Layer 8 of a small transformer language model trained on English Wikipedia (14 layers, counted from 0, width 64).
A neuron's activation on a vector x is SiLU(gate . x) times (in . x), where the dot is the dot product.
The model reads these tokens: "ap" "man" " University" "'s" " D" "od" "ge" " College" " of" " Film" " and" " Med" "ia" " Ar" "ts" " for" " film" " study" " and" " they" " rel" "oc" "ated" " to" " O" "ran" "ge," " Californ" "ia," " where" " they" " gradu"

The vector x that enters this layer's MLP at each token. A number n stands for (n - 500) times 0.0042.
0 "ap": 563 340 335 843 405 605 652 415 636 590 505 593 316 283 401 666 390 354 385 498 292 566 524 432 384 410 681 538 400 582 415 421 600 369 349 389 636 690 468 596 432 364 305 330 502 152 854 381 626 284 639 527 456 474 599 566 641 465 173 417 458 394 533 199
1 "man": 576 413 403 646 440 663 521 256 602 517 342 515 434 429 491 741 317 502 417 483 256 686 499 493 495 435 773 337 330 468 431 575 563 541 435 517 676 588 757 480 351 309 298 414 497 412 470 414 765 419 371 733 547 453 689 320 598 450 555 205 425 556 272 376
2 " University": 629 409 280 541 366 715 429 376 642 518 350 503 345 413 418 672 259 481 568 431 402 390 477 373 567 520 816 479 328 411 518 528 504 507 456 287 674 687 738 561 355 304 296 429 428 327 514 515 750 323 443 464 572 443 465 396 435 600 552 86 369 533 391 361
3 "'s": 584 332 523 652 329 544 477 391 749 434 434 516 253 333 457 599 294 459 364 468 258 501 571 469 585 412 715 387 362 556 649 473 406 503 525 249 706 614 738 452 412 307 565 425 350 460 653 571 628 491 335 560 686 562 514 616 225 538 589 180 328 463 242 450
4 " D": 539 566 344 582 567 537 353 415 613 538 370 356 416 541 407 400 420 528 503 500 354 458 666 513 455 478 584 346 677 459 274 500 335 334 428 423 754 383 522 425 432 373 632 551 435 501 757 566 917 469 227 813 604 330 515 510 365 721 478 320 395 383 377 439
5 "od": 620 680 532 426 596 704 486 412 552 600 309 330 388 347 570 457 397 693 338 508 312 731 362 657 484 444 624 422 537 392 366 624 392 308 194 245 804 503 496 506 527 424 332 597 469 445 658 391 685 630 436 749 577 466 470 545 504 498 512 204 412 580 664 332
6 "ge": 620 477 414 701 482 764 469 406 612 581 473 329 280 470 360 653 363 523 412 418 34 556 297 499 375 411 555 388 426 425 349 519 424 411 400 335 682 528 632 439 218 377 430 543 447 504 552 482 535 438 424 611 533 481 461 516 553 588 576 239 559 432 380 478
7 " College": 594 463 287 482 533 680 481 467 549 607 325 412 285 456 323 689 366 371 607 350 260 408 526 473 521 522 807 428 323 515 468 502 507 417 394 292 663 605 719 502 148 482 320 488 363 363 549 622 654 257 546 416 445 526 485 401 332 606 508 202 394 456 388 406
8 " of": 384 655 438 579 509 460 662 583 750 608 441 340 604 116 441 474 271 577 404 415 337 466 531 568 523 377 621 380 375 660 642 453 236 458 553 178 712 560 571 312 220 620 615 489 348 432 683 746 659 493 523 592 666 695 321 534 577 640 506 354 380 541 383 414
9 " Film": 631 422 352 569 320 698 462 608 794 678 441 504 318 440 323 571 267 459 373 383 385 503 458 708 424 606 732 341 316 479 319 412 311 289 392 250 698 544 706 403 261 522 443 566 548 415 605 470 608 298 411 472 498 580 448 543 374 531 414 368 465 606 427 254
10 " and": 526 455 495 385 435 539 515 444 605 649 578 644 580 470 494 321 206 588 372 331 321 643 483 558 482 657 623 228 197 680 638 331 138 593 489 236 578 502 568 433 297 598 541 586 241 540 666 631 652 348 457 567 829 592 398 635 573 416 438 301 424 474 392 401
11 " Med": 629 463 476 707 466 664 384 373 652 682 443 374 578 454 697 495 281 386 463 312 497 573 743 582 392 448 834 446 532 410 255 506 411 472 526 287 582 487 440 589 344 559 441 622 505 382 650 530 793 437 471 686 720 482 452 656 470 464 429 311 450 605 610 205
12 "ia": 736 463 366 504 454 617 499 508 500 634 441 417 340 232 349 550 324 459 488 243 103 575 284 473 404 447 649 351 258 406 406 524 332 634 448 274 611 723 540 501 318 569 203 540 480 334 619 639 639 412 474 417 597 622 436 550 573 611 616 318 445 492 478 577
13 " Ar": 880 470 476 499 524 621 377 287 481 508 509 452 215 422 382 779 308 423 422 248 434 456 639 664 344 757 650 580 557 481 324 414 410 321 461 336 644 324 553 453 278 408 500 637 436 384 585 439 685 601 582 577 510 659 411 441 497 536 232 285 317 514 426 275
14 "ts": 632 474 237 618 499 611 355 387 551 612 484 363 271 504 345 505 321 422 367 227 142 429 262 495 417 433 751 444 237 358 407 404 345 488 510 408 587 662 631 494 216 399 313 647 451 431 594 367 602 498 581 363 530 475 422 440 484 656 599 324 466 540 512 365
15 " for": 609 597 444 475 507 538 599 467 739 608 610 379 546 243 599 420 225 708 469 438 276 576 427 613 580 471 702 331 412 696 637 450 265 466 487 299 715 694 586 418 317 533 598 554 313 544 738 817 615 454 457 683 621 527 398 477 352 415 641 315 381 526 413 313
16 " film": 683 261 418 466 296 497 477 483 805 696 404 622 370 324 379 676 183 573 366 401 460 612 466 712 486 424 700 169 303 556 435 420 283 447 335 289 744 610 677 439 278 471 397 573 533 376 554 451 490 302 289 552 451 474 517 498 264 356 582 412 524 552 445 316
17 " study": 651 421 364 369 355 476 629 512 712 593 469 586 376 493 325 610 107 410 476 381 416 561 492 629 391 273 751 231 336 462 453 410 371 538 468 270 685 715 729 715 229 441 525 644 556 269 626 480 565 309 425 545 476 460 520 594 378 431 568 308 525 512 505 346
18 " and": 588 458 595 423 465 501 608 410 534 592 587 678 504 473 457 430 213 571 373 385 307 755 578 453 483 621 633 276 193 662 727 374 140 625 390 266 568 544 551 475 327 542 620 539 324 497 591 645 666 424 430 548 799 512 541 648 481 357 395 314 426 438 448 458
19 " they": 494 351 414 583 457 539 526 296 465 559 607 457 334 410 282 234 357 513 380 284 485 884 539 200 386 527 668 306 349 385 571 393 126 667 359 489 741 588 497 650 271 463 633 564 350 371 492 647 537 578 463 456 350 425 548 497 489 504 643 235 684 584 354 551
20 " rel": 554 323 704 529 618 524 557 328 632 606 285 335 658 535 467 339 474 534 461 345 733 699 694 674 464 344 549 660 615 464 392 431 309 451 422 396 703 594 647 697 324 370 644 450 482 530 678 438 859 575 590 732 549 536 474 432 534 492 418 406 224 292 599 371
21 "oc": 808 471 620 453 506 546 355 280 427 574 427 557 498 444 466 851 253 496 546 361 505 682 679 515 703 528 521 303 628 444 404 488 434 488 420 280 648 513 707 973 446 408 625 392 411 460 669 383 670 331 817 395 614 511 407 406 625 503 618 479 370 600 752 556
22 "ated": 539 453 710 734 520 748 588 437 584 498 490 553 484 453 410 803 302 507 586 528 354 802 619 614 496 218 584 488 296 391 703 486 509 683 352 299 561 674 542 526 400 466 636 561 645 438 727 649 670 405 406 505 498 358 348 639 589 419 764 534 380 634 804 489
23 " to": 508 626 472 487 521 524 551 451 649 466 685 443 644 426 599 640 317 836 491 624 294 874 698 533 514 350 571 395 446 618 701 416 294 688 344 457 798 578 571 522 279 587 802 634 574 536 582 661 649 483 375 472 657 413 512 525 382 555 405 352 499 536 577 520
24 " O": 633 639 463 736 611 591 453 334 639 554 373 357 348 307 405 445 429 639 457 484 340 589 471 435 425 593 333 544 607 459 305 642 164 424 399 321 797 427 490 631 409 615 577 563 658 516 830 679 525 565 535 461 508 465 421 447 277 516 330 137 381 399 489 615
25 "ran": 817 644 716 569 683 672 238 523 279 560 511 376 568 345 506 505 387 593 678 493 351 662 420 484 527 499 524 581 617 473 453 567 392 485 286 372 683 640 427 352 232 551 499 625 475 484 550 528 556 625 504 710 275 634 394 644 700 536 583 69 266 516 755 430
26 "ge,": 535 663 282 516 482 507 532 537 686 670 513 493 443 413 507 522 392 487 252 491 263 707 530 301 526 367 656 585 222 722 586 498 279 621 405 165 708 511 517 417 173 538 569 585 577 429 441 510 590 542 623 676 426 317 340 404 397 525 615 395 265 404 611 373
27 " Californ": 725 445 436 546 468 626 279 402 422 532 411 503 447 275 520 619 288 696 537 287 480 707 779 627 427 631 687 633 470 353 372 634 441 471 365 361 637 658 500 572 186 629 500 593 328 362 364 460 716 444 614 558 384 444 462 709 576 693 502 171 271 555 499 633
28 "ia,": 620 671 337 435 341 444 502 597 611 701 507 490 475 288 539 522 364 480 352 400 359 735 549 268 470 372 638 577 97 623 661 590 301 695 519 127 613 553 537 448 210 524 521 543 572 311 412 437 690 482 620 564 504 305 457 538 454 545 527 363 297 492 532 457
29 " where": 271 459 407 411 674 490 473 413 402 594 537 487 326 244 563 634 471 592 581 663 502 646 726 332 476 483 578 395 371 652 740 509 457 502 260 248 751 650 638 529 472 252 712 861 457 607 603 621 758 446 666 644 437 512 486 503 481 379 536 422 344 375 615 603
30 " they": 408 337 390 602 465 495 409 307 347 573 601 453 347 432 331 311 350 467 486 369 477 882 524 189 487 583 585 292 315 311 539 512 144 692 333 429 775 576 531 685 273 514 697 726 340 462 492 568 536 653 482 495 276 467 486 507 550 529 632 299 703 504 359 541
31 " gradu": 488 473 540 671 433 594 372 381 349 541 535 467 541 609 343 560 323 646 627 311 637 699 779 385 410 661 577 595 571 328 414 529 482 754 303 335 670 759 763 746 330 579 612 594 448 244 624 240 688 428 403 577 383 465 471 425 420 564 540 412 355 356 609 345

Each question shows the input weights of one neuron of the MLP. A number n stands for (n - 500) times 0.0025.

n180 gate: 464 540 493 372 635 482 333 511 564 487 500 664 617 526 465 583 322 365 486 353 453 308 456 382 611 607 322 517 561 604 696 393 537 476 521 600 582 501 478 543 418 515 450 563 316 312 257 591 576 549 570 599 542 525 527 473 259 544 573 611 460 544 508 298
n180 in: 549 469 529 397 540 395 367 546 355 656 496 529 360 562 733 540 433 372 370 460 478 466 557 502 505 618 525 401 669 653 407 442 376 507 519 471 632 495 490 487 521 693 582 269 382 522 492 599 459 498 393 418 496 553 620 461 380 756 462 438 490 539 472 280
Its two highest activations, in order, are on tokens 13 " Ar", 7 " College"

n111 gate: 518 453 447 587 490 382 568 460 532 648 523 483 627 588 421 476 454 571 651 807 526 423 440 338 521 715 481 601 389 335 213 508 656 601 325 530 500 566 443 327 508 592 309 358 378 659 539 672 171 437 398 502 349 574 626 493 242 589 642 379 409 465 568 598
n111 in: 289 281 502 369 475 402 518 438 424 537 569 531 643 480 502 340 456 680 455 539 554 512 604 516 296 547 399 662 393 405 469 422 456 455 555 525 542 246 662 404 423 626 302 611 466 146 537 494 651 450 586 653 400 524 559 435 337 552 344 543 475 667 567 654
On which token does it fire most, and how strongly? 22 "ated", at about 0.42

n168 gate: 533 399 530 294 425 509 542 521 648 602 575 607 574 540 450 477 469 397 525 586 466 540 562 690 558 468 585 563 536 379 514 446 426 530 677 681 349 580 634 537 342 320 536 631 443 574 210 534 483 367 616 449 613 601 475 379 509 603 342 378 386 423 432 430
n168 in: 446 467 682 479 425 479 511 508 598 584 531 466 486 664 456 433 355 522 625 453 673 521 384 607 477 630 687 565 624 360 487 410 493 576 602 588 506 576 359 485 216 546 364 568 444 461 291 438 500 457 614 569 513 537 556 288 523 634 393 578 507 370 450 433
Its two highest activations, in order, are on tokens 20 " rel", 13 " Ar"

n138 gate: 444 503 530 494 333 346 388 570 461 552 530 292 431 466 612 391 591 516 533 655 622 445 746 567 455 421 582 454 471 669 422 382 521 574 683 482 473 384 470 325 383 329 273 346 503 366 355 375 634 458 446 559 563 396 543 459 345 395 322 710 497 513 342 546
n138 in: 677 478 615 320 570 485 522 531 548 506 351 478 461 470 421 716 430 583 436 459 461 624 485 422 625 601 596 394 479 389 506 552 511 418 377 573 337 430 576 367 521 342 448 633 553 872 491 543 511 716 477 348 547 489 639 488 471 556 352 538 378 378 249 508
On which token does it fire most, and how strongly? 31 " gradu", at about 0.52

n95 gate: 540 520 672 439 433 372 477 567 633 449 488 534 521 476 684 705 569 448 546 355 523 584 553 545 283 565 436 624 585 459 644 498 529 563 478 550 190 458 482 453 531 324 410 600 641 533 543 480 504 505 388 713 661 366 578 658 504 375 640 570 485 741 506 300
n95 in: 609 430 636 542 588 549 580 460 695 452 380 373 643 598 609 538 398 399 492 297 565 402 585 445 456 316 507 450 509 492 347 658 495 517 440 417 330 401 544 556 717 629 568 489 587 684 534 474 508 400 439 538 441 332 481 552 410 444 407 492 586 467 432 561
On which token does it fire most, and how strongly? 11 " Med", at about 2.4

n69 gate: 513 684 409 600 204 420 585 574 545 521 492 812 387 537 478 449 481 535 430 574 427 530 340 488 403 392 626 625 354 509 425 509 602 388 431 566 497 463 407 387 455 750 394 604 625 412 370 438 555 489 737 477 421 675 484 674 412 404 502 574 348 731 565 614
n69 in: 419 490 340 446 524 538 404 472 346 524 578 343 451 440 367 365 354 538 440 542 558 486 447 463 531 715 472 360 492 549 564 441 532 605 483 319 424 526 492 488 412 504 494 337 342 340 574 375 599 520 633 553 586 619 621 569 480 450 450 526 590 269 402 680
It fires most on token 28 "ia,"

n70 gate: 685 548 538 560 401 389 437 557 595 394 715 503 671 480 508 293 392 355 439 568 548 443 415 455 625 423 487 473 553 465 357 211 493 517 335 475 588 756 406 611 398 624 469 369 475 428 459 658 337 554 567 510 447 470 421 713 237 558 435 469 526 602 516 461
n70 in: 577 512 642 404 343 490 556 653 446 533 521 420 580 643 324 689 541 535 621 605 457 610 696 420 452 321 489 371 386 434 603 497 292 408 705 509 493 641 559 388 560 410 428 402 508 274 396 609 489 661 486 414 440 546 567 535 363 525 450 659 350 386 496 471
It fires most on token 17 " study"

n164 gate: 323 378 475 430 512 444 607 573 612 470 448 768 545 677 435 522 521 438 600 581 653 499 343 755 369 639 635 542 547 532 548 378 503 462 409 656 519 428 591 336 348 548 512 426 452 413 581 366 399 386 498 562 493 506 489 540 378 608 606 625 602 649 282 634
n164 in: 521 439 454 498 568 525 424 785 376 503 410 632 405 621 466 494 628 503 750 545 520 432 453 461 500 576 656 664 572 439 420 438 331 499 444 524 535 564 612 390 516 625 535 383 573 416 466 557 640 515 548 333 340 393 439 455 535 545 598 537 630 617 361 443
It fires most on token 9 " Film"

n98 gate: 511 482 451 478 514 423 474 690 576 618 818 596 350 533 358 617 553 315 516 707 531 515 396 431 347 439 506 495 414 565 531 633 541 280 506 431 577 549 306 593 529 497 403 329 433 517 453 524 187 561 361 515 568 541 604 569 247 516 376 553 546 441 286 630
n98 in: 487 497 505 389 376 471 372 739 578 501 583 566 318 482 473 552 621 424 445 451 673 379 516 647 496 394 432 579 460 467 576 327 488 502 579 274 496 559 472 593 571 475 532 390 475 511 630 443 360 588 427 540 363 615 372 589 363 443 291 501 509 468 406 519
Its two highest activations, in order, are on tokens 1 "man", 3 "'s"

n83 gate: 421 590 588 494 340 606 355 587 514 575 467 525 494 475 575 420 621 481 421 471 402 440 653 461 526 430 524 569 498 791 315 408 572 552 599 668 544 384 503 734 479 462 508 514 712 571 306 424 403 483 378 563 601 546 436 461 538 581 297 459 468 483 460 459
n83 in: 420 624 597 408 388 640 456 403 377 584 500 355 449 518 463 585 528 487 311 596 687 411 552 453 449 534 556 519 457 733 476 449 620 465 759 476 569 547 639 484 420 465 500 528 488 456 387 548 488 315 486 611 508 627 497 541 496 542 350 483 586 458 560 331
It fires most on token 11 " Med"

n21 gate: 512 639 394 471 585 533 455 549 380 623 474 735 329 473 406 276 435 570 372 596 595 394 371 318 376 507 446 586 484 405 324 347 563 513 413 286 492 572 443 473 373 477 286 571 648 526 408 346 344 565 490 432 401 407 493 524 559 573 479 505 650 492 523 726
n21 in: 469 577 340 552 537 385 456 546 352 588 483 575 457 582 587 399 437 417 476 421 575 351 423 373 362 633 289 428 518 525 472 581 427 471 537 389 434 603 459 523 483 341 355 574 606 399 247 591 470 587 492 573 313 431 685 339 561 535 407 381 479 315 594 589
Its two highest activations, in order, are on tokens 30 " they", 22 "ated"

n107 gate: 454 480 598 413 465 372 546 618 613 447 739 362 572 627 511 357 476 455 433 421 555 487 671 483 333 425 683 654 477 392 590 464 252 244 485 537 312 574 554 340 541 337 592 518 560 510 358 483 443 642 522 440 543 647 286 456 406 566 677 358 588 380 548 573
n107 in: 386 448 633 450 379 288 577 564 390 348 505 423 462 498 479 401 466 521 504 499 553 580 479 615 594 574 447 510 609 370 426 699 559 718 411 663 622 566 692 535 465 339 533 520 515 412 422 502 698 600 610 615 617 248 666 392 526 298 430 519 507 333 651 487
It fires most on token 20 " rel"

n97 gate: 249 700 544 590 403 650 704 361 488 718 644 506 500 363 723 505 540 294 388 451 411 473 513 403 600 512 495 734 564 588 695 619 645 628 450 593 494 486 471 508 640 546 653 485 635 542 595 610 466 538 502 608 492 445 630 623 454 507 507 624 234 522 476 429
n97 in: 587 712 796 614 735 549 470 565 486 702 581 539 481 510 501 410 562 408 316 409 456 458 484 524 462 561 439 619 608 590 551 635 408 156 425 526 348 494 574 542 429 637 552 576 490 374 415 458 442 486 473 489 592 586 482 486 591 346 509 724 461 672 502 519
It fires most on token 2 " University"

n88 gate: 308 532 541 404 374 578 413 439 451 497 462 512 391 351 429 607 641 673 490 473 562 440 437 559 525 374 452 748 553 863 638 527 301 640 488 652 391 374 486 449 420 467 308 549 561 413 361 734 772 455 813 560 624 510 427 683 577 435 279 695 385 595 502 438
n88 in: 499 397 613 579 654 522 523 334 626 534 371 587 440 556 469 502 455 609 408 606 379 520 497 652 532 607 587 520 428 623 590 527 555 310 489 601 638 651 614 668 687 422 577 495 464 551 401 697 518 500 419 604 454 501 553 380 585 403 384 789 598 533 430 429
On which token does it fire most, and how strongly? 29 " where", at about 1.6

n116 gate: 502 730 645 312 664 602 460 393 437 510 632 508 477 513 527 596 497 496 216 311 351 545 559 362 746 362 554 444 453 459 370 609 516 482 496 328 446 448 464 497 800 537 646 580 502 533 321 674 440 419 575 477 407 533 521 704 463 478 457 705 555 404 630 380
n116 in: 439 447 393 346 425 621 475 455 393 475 504 643 398 589 453 636 750 544 414 548 434 558 430 513 569 745 586 417 551 628 517 392 598 511 416 742 863 413 451 625 536 300 505 548 677 580 427 487 520 535 395 465 458 610 455 383 456 292 427 566 443 432 554 364
Its three highest activations, in order, are on tokens 29 " where", 8 " of", 27 " Californ"

n129 gate: 307 461 576 490 538 657 639 637 543 351 483 377 498 607 431 690 446 402 501 433 599 536 493 476 709 638 459 522 374 424 522 491 722 567 422 600 348 360 233 399 405 529 545 563 513 469 653 439 499 608 460 420 470 514 593 569 292 432 669 456 555 738 548 637
n129 in: 596 459 708 568 496 455 510 521 550 647 550 404 522 358 622 518 548 526 565 563 470 483 352 417 376 241 415 596 413 465 465 416 612 484 538 485 704 486 562 454 642 673 457 475 400 573 436 525 411 371 558 638 512 483 442 601 499 591 529 571 578 583 348 792
Its two highest activations, in order, are on tokens 13 " Ar", 31 " gradu"

n94 gate: 609 527 490 524 514 409 591 358 624 329 445 523 428 438 366 568 513 371 530 442 727 626 500 300 481 490 602 571 446 470 561 524 853 584 418 302 373 469 262 541 465 620 395 542 543 646 530 590 628 624 342 322 586 531 425 615 421 485 701 773 350 664 359 450
n94 in: 392 454 573 527 632 368 456 491 660 621 487 547 560 524 611 370 531 432 330 527 509 402 807 408 533 599 659 568 403 706 250 507 430 394 338 409 527 386 329 612 490 672 364 532 705 460 591 308 685 427 533 461 417 533 384 648 471 553 734 483 707 519 502 583
Its two highest activations, in order, are on tokens 11 " Med", 28 "ia,"

n169 gate: 530 601 403 428 446 523 614 242 381 570 561 411 743 508 682 364 619 660 682 574 274 535 565 456 595 544 445 645 635 478 424 481 459 466 644 642 449 439 448 568 623 343 502 674 374 340 431 503 616 481 616 405 491 447 436 292 492 537 658 460 489 401 395 327
n169 in: 491 504 743 553 739 515 518 465 387 512 501 462 418 337 626 510 501 502 417 450 570 466 500 621 427 326 530 728 354 522 423 473 451 516 373 681 430 626 561 492 585 559 608 508 671 458 498 408 484 298 515 591 624 522 622 592 572 483 404 660 403 513 656 408
It fires most on token 20 " rel"

n72 gate: 472 614 575 473 450 595 506 433 695 491 582 651 701 659 525 363 421 489 514 291 533 581 471 465 573 527 727 573 649 593 576 526 481 280 585 559 379 447 621 591 500 399 395 602 592 455 600 480 350 501 410 380 438 604 270 393 613 387 576 482 665 651 702 594
n72 in: 502 599 442 431 510 590 518 537 413 580 560 470 751 534 587 581 649 518 667 610 428 544 458 636 462 599 485 521 527 568 424 303 648 558 503 584 491 515 416 556 467 188 354 430 555 500 618 553 662 494 678 609 464 514 422 409 544 487 428 379 451 463 352 483
It fires most on token 30 " they"

n172 gate: 379 522 586 382 342 481 525 642 555 626 697 590 558 350 536 703 565 587 546 282 567 509 557 720 380 523 357 539 194 293 548 510 493 583 568 732 353 570 579 451 487 313 652 514 511 402 211 386 451 415 635 565 487 507 526 517 525 631 552 476 395 524 541 358
n172 in: 693 714 438 628 489 766 398 534 463 554 544 428 464 589 368 307 533 477 420 576 583 442 474 515 659 603 556 614 477 450 482 642 613 591 555 315 393 740 321 410 469 389 383 362 600 514 493 469 601 485 558 313 395 660 489 544 488 658 502 545 472 330 557 578
It fires most on token 27 " Californ"

n16 gate: 481 382 633 662 549 518 360 356 436 666 645 361 612 453 412 411 406 563 618 653 625 307 409 459 405 365 354 484 566 505 691 482 488 612 465 460 503 620 415 581 409 613 381 635 369 580 623 401 524 558 405 332 542 560 508 513 309 445 580 642 591 610 435 418
n16 in: 578 206 523 638 747 661 425 589 442 695 567 365 572 528 479 395 444 419 399 333 463 542 700 384 542 450 549 449 473 470 506 381 426 555 429 513 324 485 595 536 503 617 325 519 487 709 386 567 213 702 347 455 490 472 497 472 488 400 613 361 568 592 572 408
On which token does it fire most, and how strongly? 30 " they", at about 2.3

n134 gate: 622 538 436 394 489 284 333 688 575 448 557 437 475 739 408 416 375 372 366 602 564 743 728 651 411 476 339 351 556 547 419 500 627 531 617 769 586 492 386 449 551 271 509 464 331 549 480 521 366 575 421 538 614 449 480 488 500 457 353 412 446 380 426 392
n134 in: 462 481 587 478 524 542 636 511 528 514 529 431 280 589 641 430 379 535 502 389 442 391 476 745 486 713 551 482 764 577 567 428 632 531 427 405 464 499 364 577 619 771 546 453 532 415 581 364 448 510 513 468 374 515 540 480 520 543 332 430 376 559 520 401
It fires most on token 13 " Ar"

n123 gate: 424 378 417 410 609 529 412 628 496 552 702 453 443 663 320 307 531 464 528 429 643 378 540 641 628 509 654 496 466 437 492 370 466 440 588 507 400 757 637 523 495 499 610 413 418 349 580 535 566 511 502 209 463 461 527 616 470 445 565 427 466 495 500 412
n123 in: 518 548 396 444 444 423 541 478 458 484 419 533 456 375 257 549 330 528 529 673 593 402 486 805 350 560 657 559 527 676 634 369 416 242 509 602 602 484 538 437 513 540 313 416 498 535 567 502 580 602 460 410 479 547 544 469 448 450 479 567 395 439 569 408
On which token does it fire most, and how strongly? 9 " Film", at about 3.3

n154 gate: 483 749 526 469 456 557 308 469 317 523 455 433 463 578 222 407 513 513 385 479 558 407 536 592 525 570 575 496 477 515 368 460 580 495 635 498 568 399 544 429 534 471 497 525 510 542 638 463 223 397 417 541 521 604 565 492 579 618 473 308 705 633 334 640
n154 in: 624 505 498 549 507 479 443 531 311 556 339 364 456 498 443 515 438 475 593 449 652 382 509 447 469 459 523 383 438 581 492 530 421 469 613 264 529 595 628 357 398 462 427 449 581 448 511 523 243 519 497 521 540 407 499 439 549 499 584 325 545 705 492 631
On which token does it fire most, and how strongly? 6 "ge", at about 1.2

n51 gate: 534 532 621 619 223 562 477 420 473 405 469 612 537 493 485 395 433 466 476 496 475 448 720 607 467 342 477 470 593 457 388 619 416 427 493 410 460 324 544 587 688 630 671 430 600 650 327 563 550 451 625 374 592 380 616 430 349 496 275 490 410 453 543 561
n51 in: 661 551 278 395 382 725 488 364 631 570 557 571 454 531 512 447 465 646 598 519 747 418 395 386 281 499 580 631 672 537 389 341 578 539 473 336 489 488 464 318 518 599 501 314 650 463 592 574 565 664 438 402 422 488 494 528 366 377 443 342 422 364 474 305
Its two highest activations, in order, are on tokens 24 " O", 11 " Med"

n143 gate: 430 270 359 392 261 538 579 244 595 483 518 562 308 340 560 360 549 509 620 540 605 332 535 678 419 507 388 607 410 570 496 487 673 612 584 593 573 472 569 648 512 307 438 217 425 476 463 528 584 530 560 468 620 332 841 579 525 616 356 274 357 612 460 304
n143 in: 560 363 313 608 177 548 569 171 495 404 535 581 413 399 485 550 355 614 544 567 565 391 580 356 646 378 561 537 557 402 640 512 558 376 546 541 547 411 599 609 454 497 338 273 501 489 452 876 605 403 624 559 628 354 501 430 495 589 422 292 334 430 574 309
On which token does it fire most, and how strongly? 2 " University", at about 18

n40 gate: 433 453 442 474 424 395 528 727 398 559 675 575 695 420 373 580 532 400 610 438 301 305 501 604 632 524 478 333 298 320 530 525 565 675 676 471 530 410 536 704 418 448 438 531 580 413 333 600 436 558 389 330 502 570 450 426 220 409 509 576 463 632 494 526
n40 in: 590 425 568 516 504 393 537 570 346 607 637 619 652 211 380 602 602 586 460 306 550 323 565 607 667 556 520 586 324 427 425 448 477 497 477 578 337 527 713 620 487 552 400 488 518 462 509 531 717 560 492 358 391 487 570 488 554 520 362 377 467 492 550 449
It fires most on token 12 "ia"

n165 gate: 352 427 510 436 542 594 670 660 511 556 563 525 548 504 287 426 460 532 601 432 487 505 665 443 424 541 583 649 678 311 427 246 551 582 365 762 618 426 297 625 575 580 446 333 425 521 561 636 436 441 372 667 663 439 606 315 413 509 422 541 717 444 528 602
n165 in: 479 552 548 475 425 448 428 526 539 450 494 587 316 520 536 580 616 326 294 520 657 415 436 426 346 623 489 367 611 501 505 706 548 526 491 348 644 537 472 476 529 592 545 401 469 563 421 203 484 498 573 454 425 633 575 516 575 472 263 653 238 639 691 347
It fires most on token 15 " for"

n63 gate: 466 530 653 621 484 552 483 356 441 528 673 467 590 706 541 612 430 643 635 621 301 317 548 383 462 368 320 451 674 502 530 695 466 456 494 534 528 397 607 463 597 491 605 366 557 616 537 567 407 489 403 224 452 366 502 563 512 624 284 416 556 628 563 515
n63 in: 496 500 533 367 524 457 518 359 441 536 627 520 518 402 347 435 512 581 385 332 539 359 468 503 293 312 386 388 442 409 381 497 638 397 485 364 574 433 630 444 376 574 512 495 347 441 758 483 355 528 623 460 673 577 664 718 726 575 551 272 488 629 449 453
On which token does it fire most, and how strongly? 24 " O", at about 1.4

n147 gate: 404 472 485 503 415 470 379 657 475 675 607 302 620 654 512 453 652 636 693 416 190 474 590 392 521 580 389 608 403 464 547 405 443 472 585 404 603 559 610 497 645 359 621 490 521 604 366 694 378 746 401 390 375 587 392 618 590 572 389 614 579 632 441 302
n147 in: 448 642 461 574 674 319 628 532 611 439 401 500 389 696 618 531 417 594 373 594 489 556 501 449 485 429 342 378 473 545 549 557 499 525 513 420 635 463 564 382 568 644 549 561 552 430 189 631 402 626 369 562 244 522 579 475 498 704 451 397 536 466 269 483
It fires most on token 30 " they"

n71 gate: 509 608 563 492 462 499 515 540 484 667 498 481 453 500 677 433 634 545 481 607 209 497 377 551 734 556 328 464 262 327 398 499 687 549 525 569 459 509 508 527 427 449 394 645 617 554 317 571 370 406 563 363 394 535 452 659 399 644 353 433 376 471 500 474
n71 in: 502 391 443 445 522 383 480 444 627 468 455 554 671 268 514 348 457 748 567 419 561 650 538 497 588 535 543 473 639 482 462 512 441 540 468 606 573 339 604 537 419 488 601 420 412 466 527 547 640 379 747 493 524 701 440 509 557 636 452 537 567 362 648 446
It fires most on token 25 "ran"

n133 gate: 635 659 354 486 530 610 564 558 498 502 438 509 517 464 402 438 429 330 652 363 620 445 290 540 403 523 316 574 356 622 402 524 632 539 491 632 201 405 590 341 410 625 442 469 539 537 549 457 474 572 701 543 493 360 639 722 450 401 409 487 459 249 544 616
n133 in: 631 549 318 413 500 813 308 359 534 502 461 577 624 321 530 349 466 648 569 749 686 494 444 268 246 430 491 498 504 522 438 561 374 485 490 448 607 529 465 524 468 626 218 496 488 429 282 477 681 445 674 506 562 425 559 493 589 456 477 595 407 646 477 597
On which token does it fire most, and how strongly? 28 "ia,", at about 0.56

n89 gate: 476 418 317 483 541 497 437 418 402 503 573 616 495 552 361 420 627 501 397 658 694 535 711 675 540 461 545 447 424 404 219 553 495 393 642 447 536 621 510 563 441 653 690 517 530 435 473 575 431 571 579 372 495 505 620 568 316 641 549 421 479 431 506 434
n89 in: 467 459 612 530 496 523 385 402 469 701 614 682 331 464 728 364 469 465 457 537 540 394 505 543 398 563 462 454 448 406 252 583 478 614 416 381 422 410 343 461 591 747 607 421 522 497 446 472 568 373 523 553 302 453 538 503 513 646 307 479 575 326 368 703
It fires most on token 27 " Californ"

n28 gate: 496 398 454 600 579 309 482 561 377 440 395 466 671 576 493 334 402 465 440 382 380 204 804 360 667 473 464 575 489 433 421 365 548 452 573 659 490 510 468 432 327 447 551 427 426 524 535 511 592 423 363 479 386 638 474 544 410 486 439 604 623 464 335 323
n28 in: 438 635 448 384 474 821 524 520 536 233 510 370 524 500 580 594 626 571 481 662 618 576 351 686 93 568 552 519 433 452 525 550 551 547 500 509 619 512 486 538 424 629 368 504 418 429 571 462 461 494 561 477 512 431 615 430 398 636 551 278 592 503 560 568
On which token does it fire most, and how strongly? 7 " College", at about 0.54

n22 gate: 351 437 381 538 456 414 570 525 501 514 686 545 627 494 825 647 458 475 634 465 335 475 294 439 494 583 445 563 455 514 460 583 552 424 379 676 473 523 575 338 544 415 683 508 520 580 609 510 450 577 632 501 491 252 335 531 496 421 344 507 496 640 441 330
n22 in: 527 522 550 653 583 495 616 475 465 304 442 343 529 468 548 691 503 360 547 534 384 378 539 478 409 657 471 427 413 486 492 697 540 558 430 611 377 456 501 623 652 393 467 284 598 466 554 442 504 424 623 563 566 434 509 527 578 392 526 587 279 390 566 576
It fires most on token 0 "ap"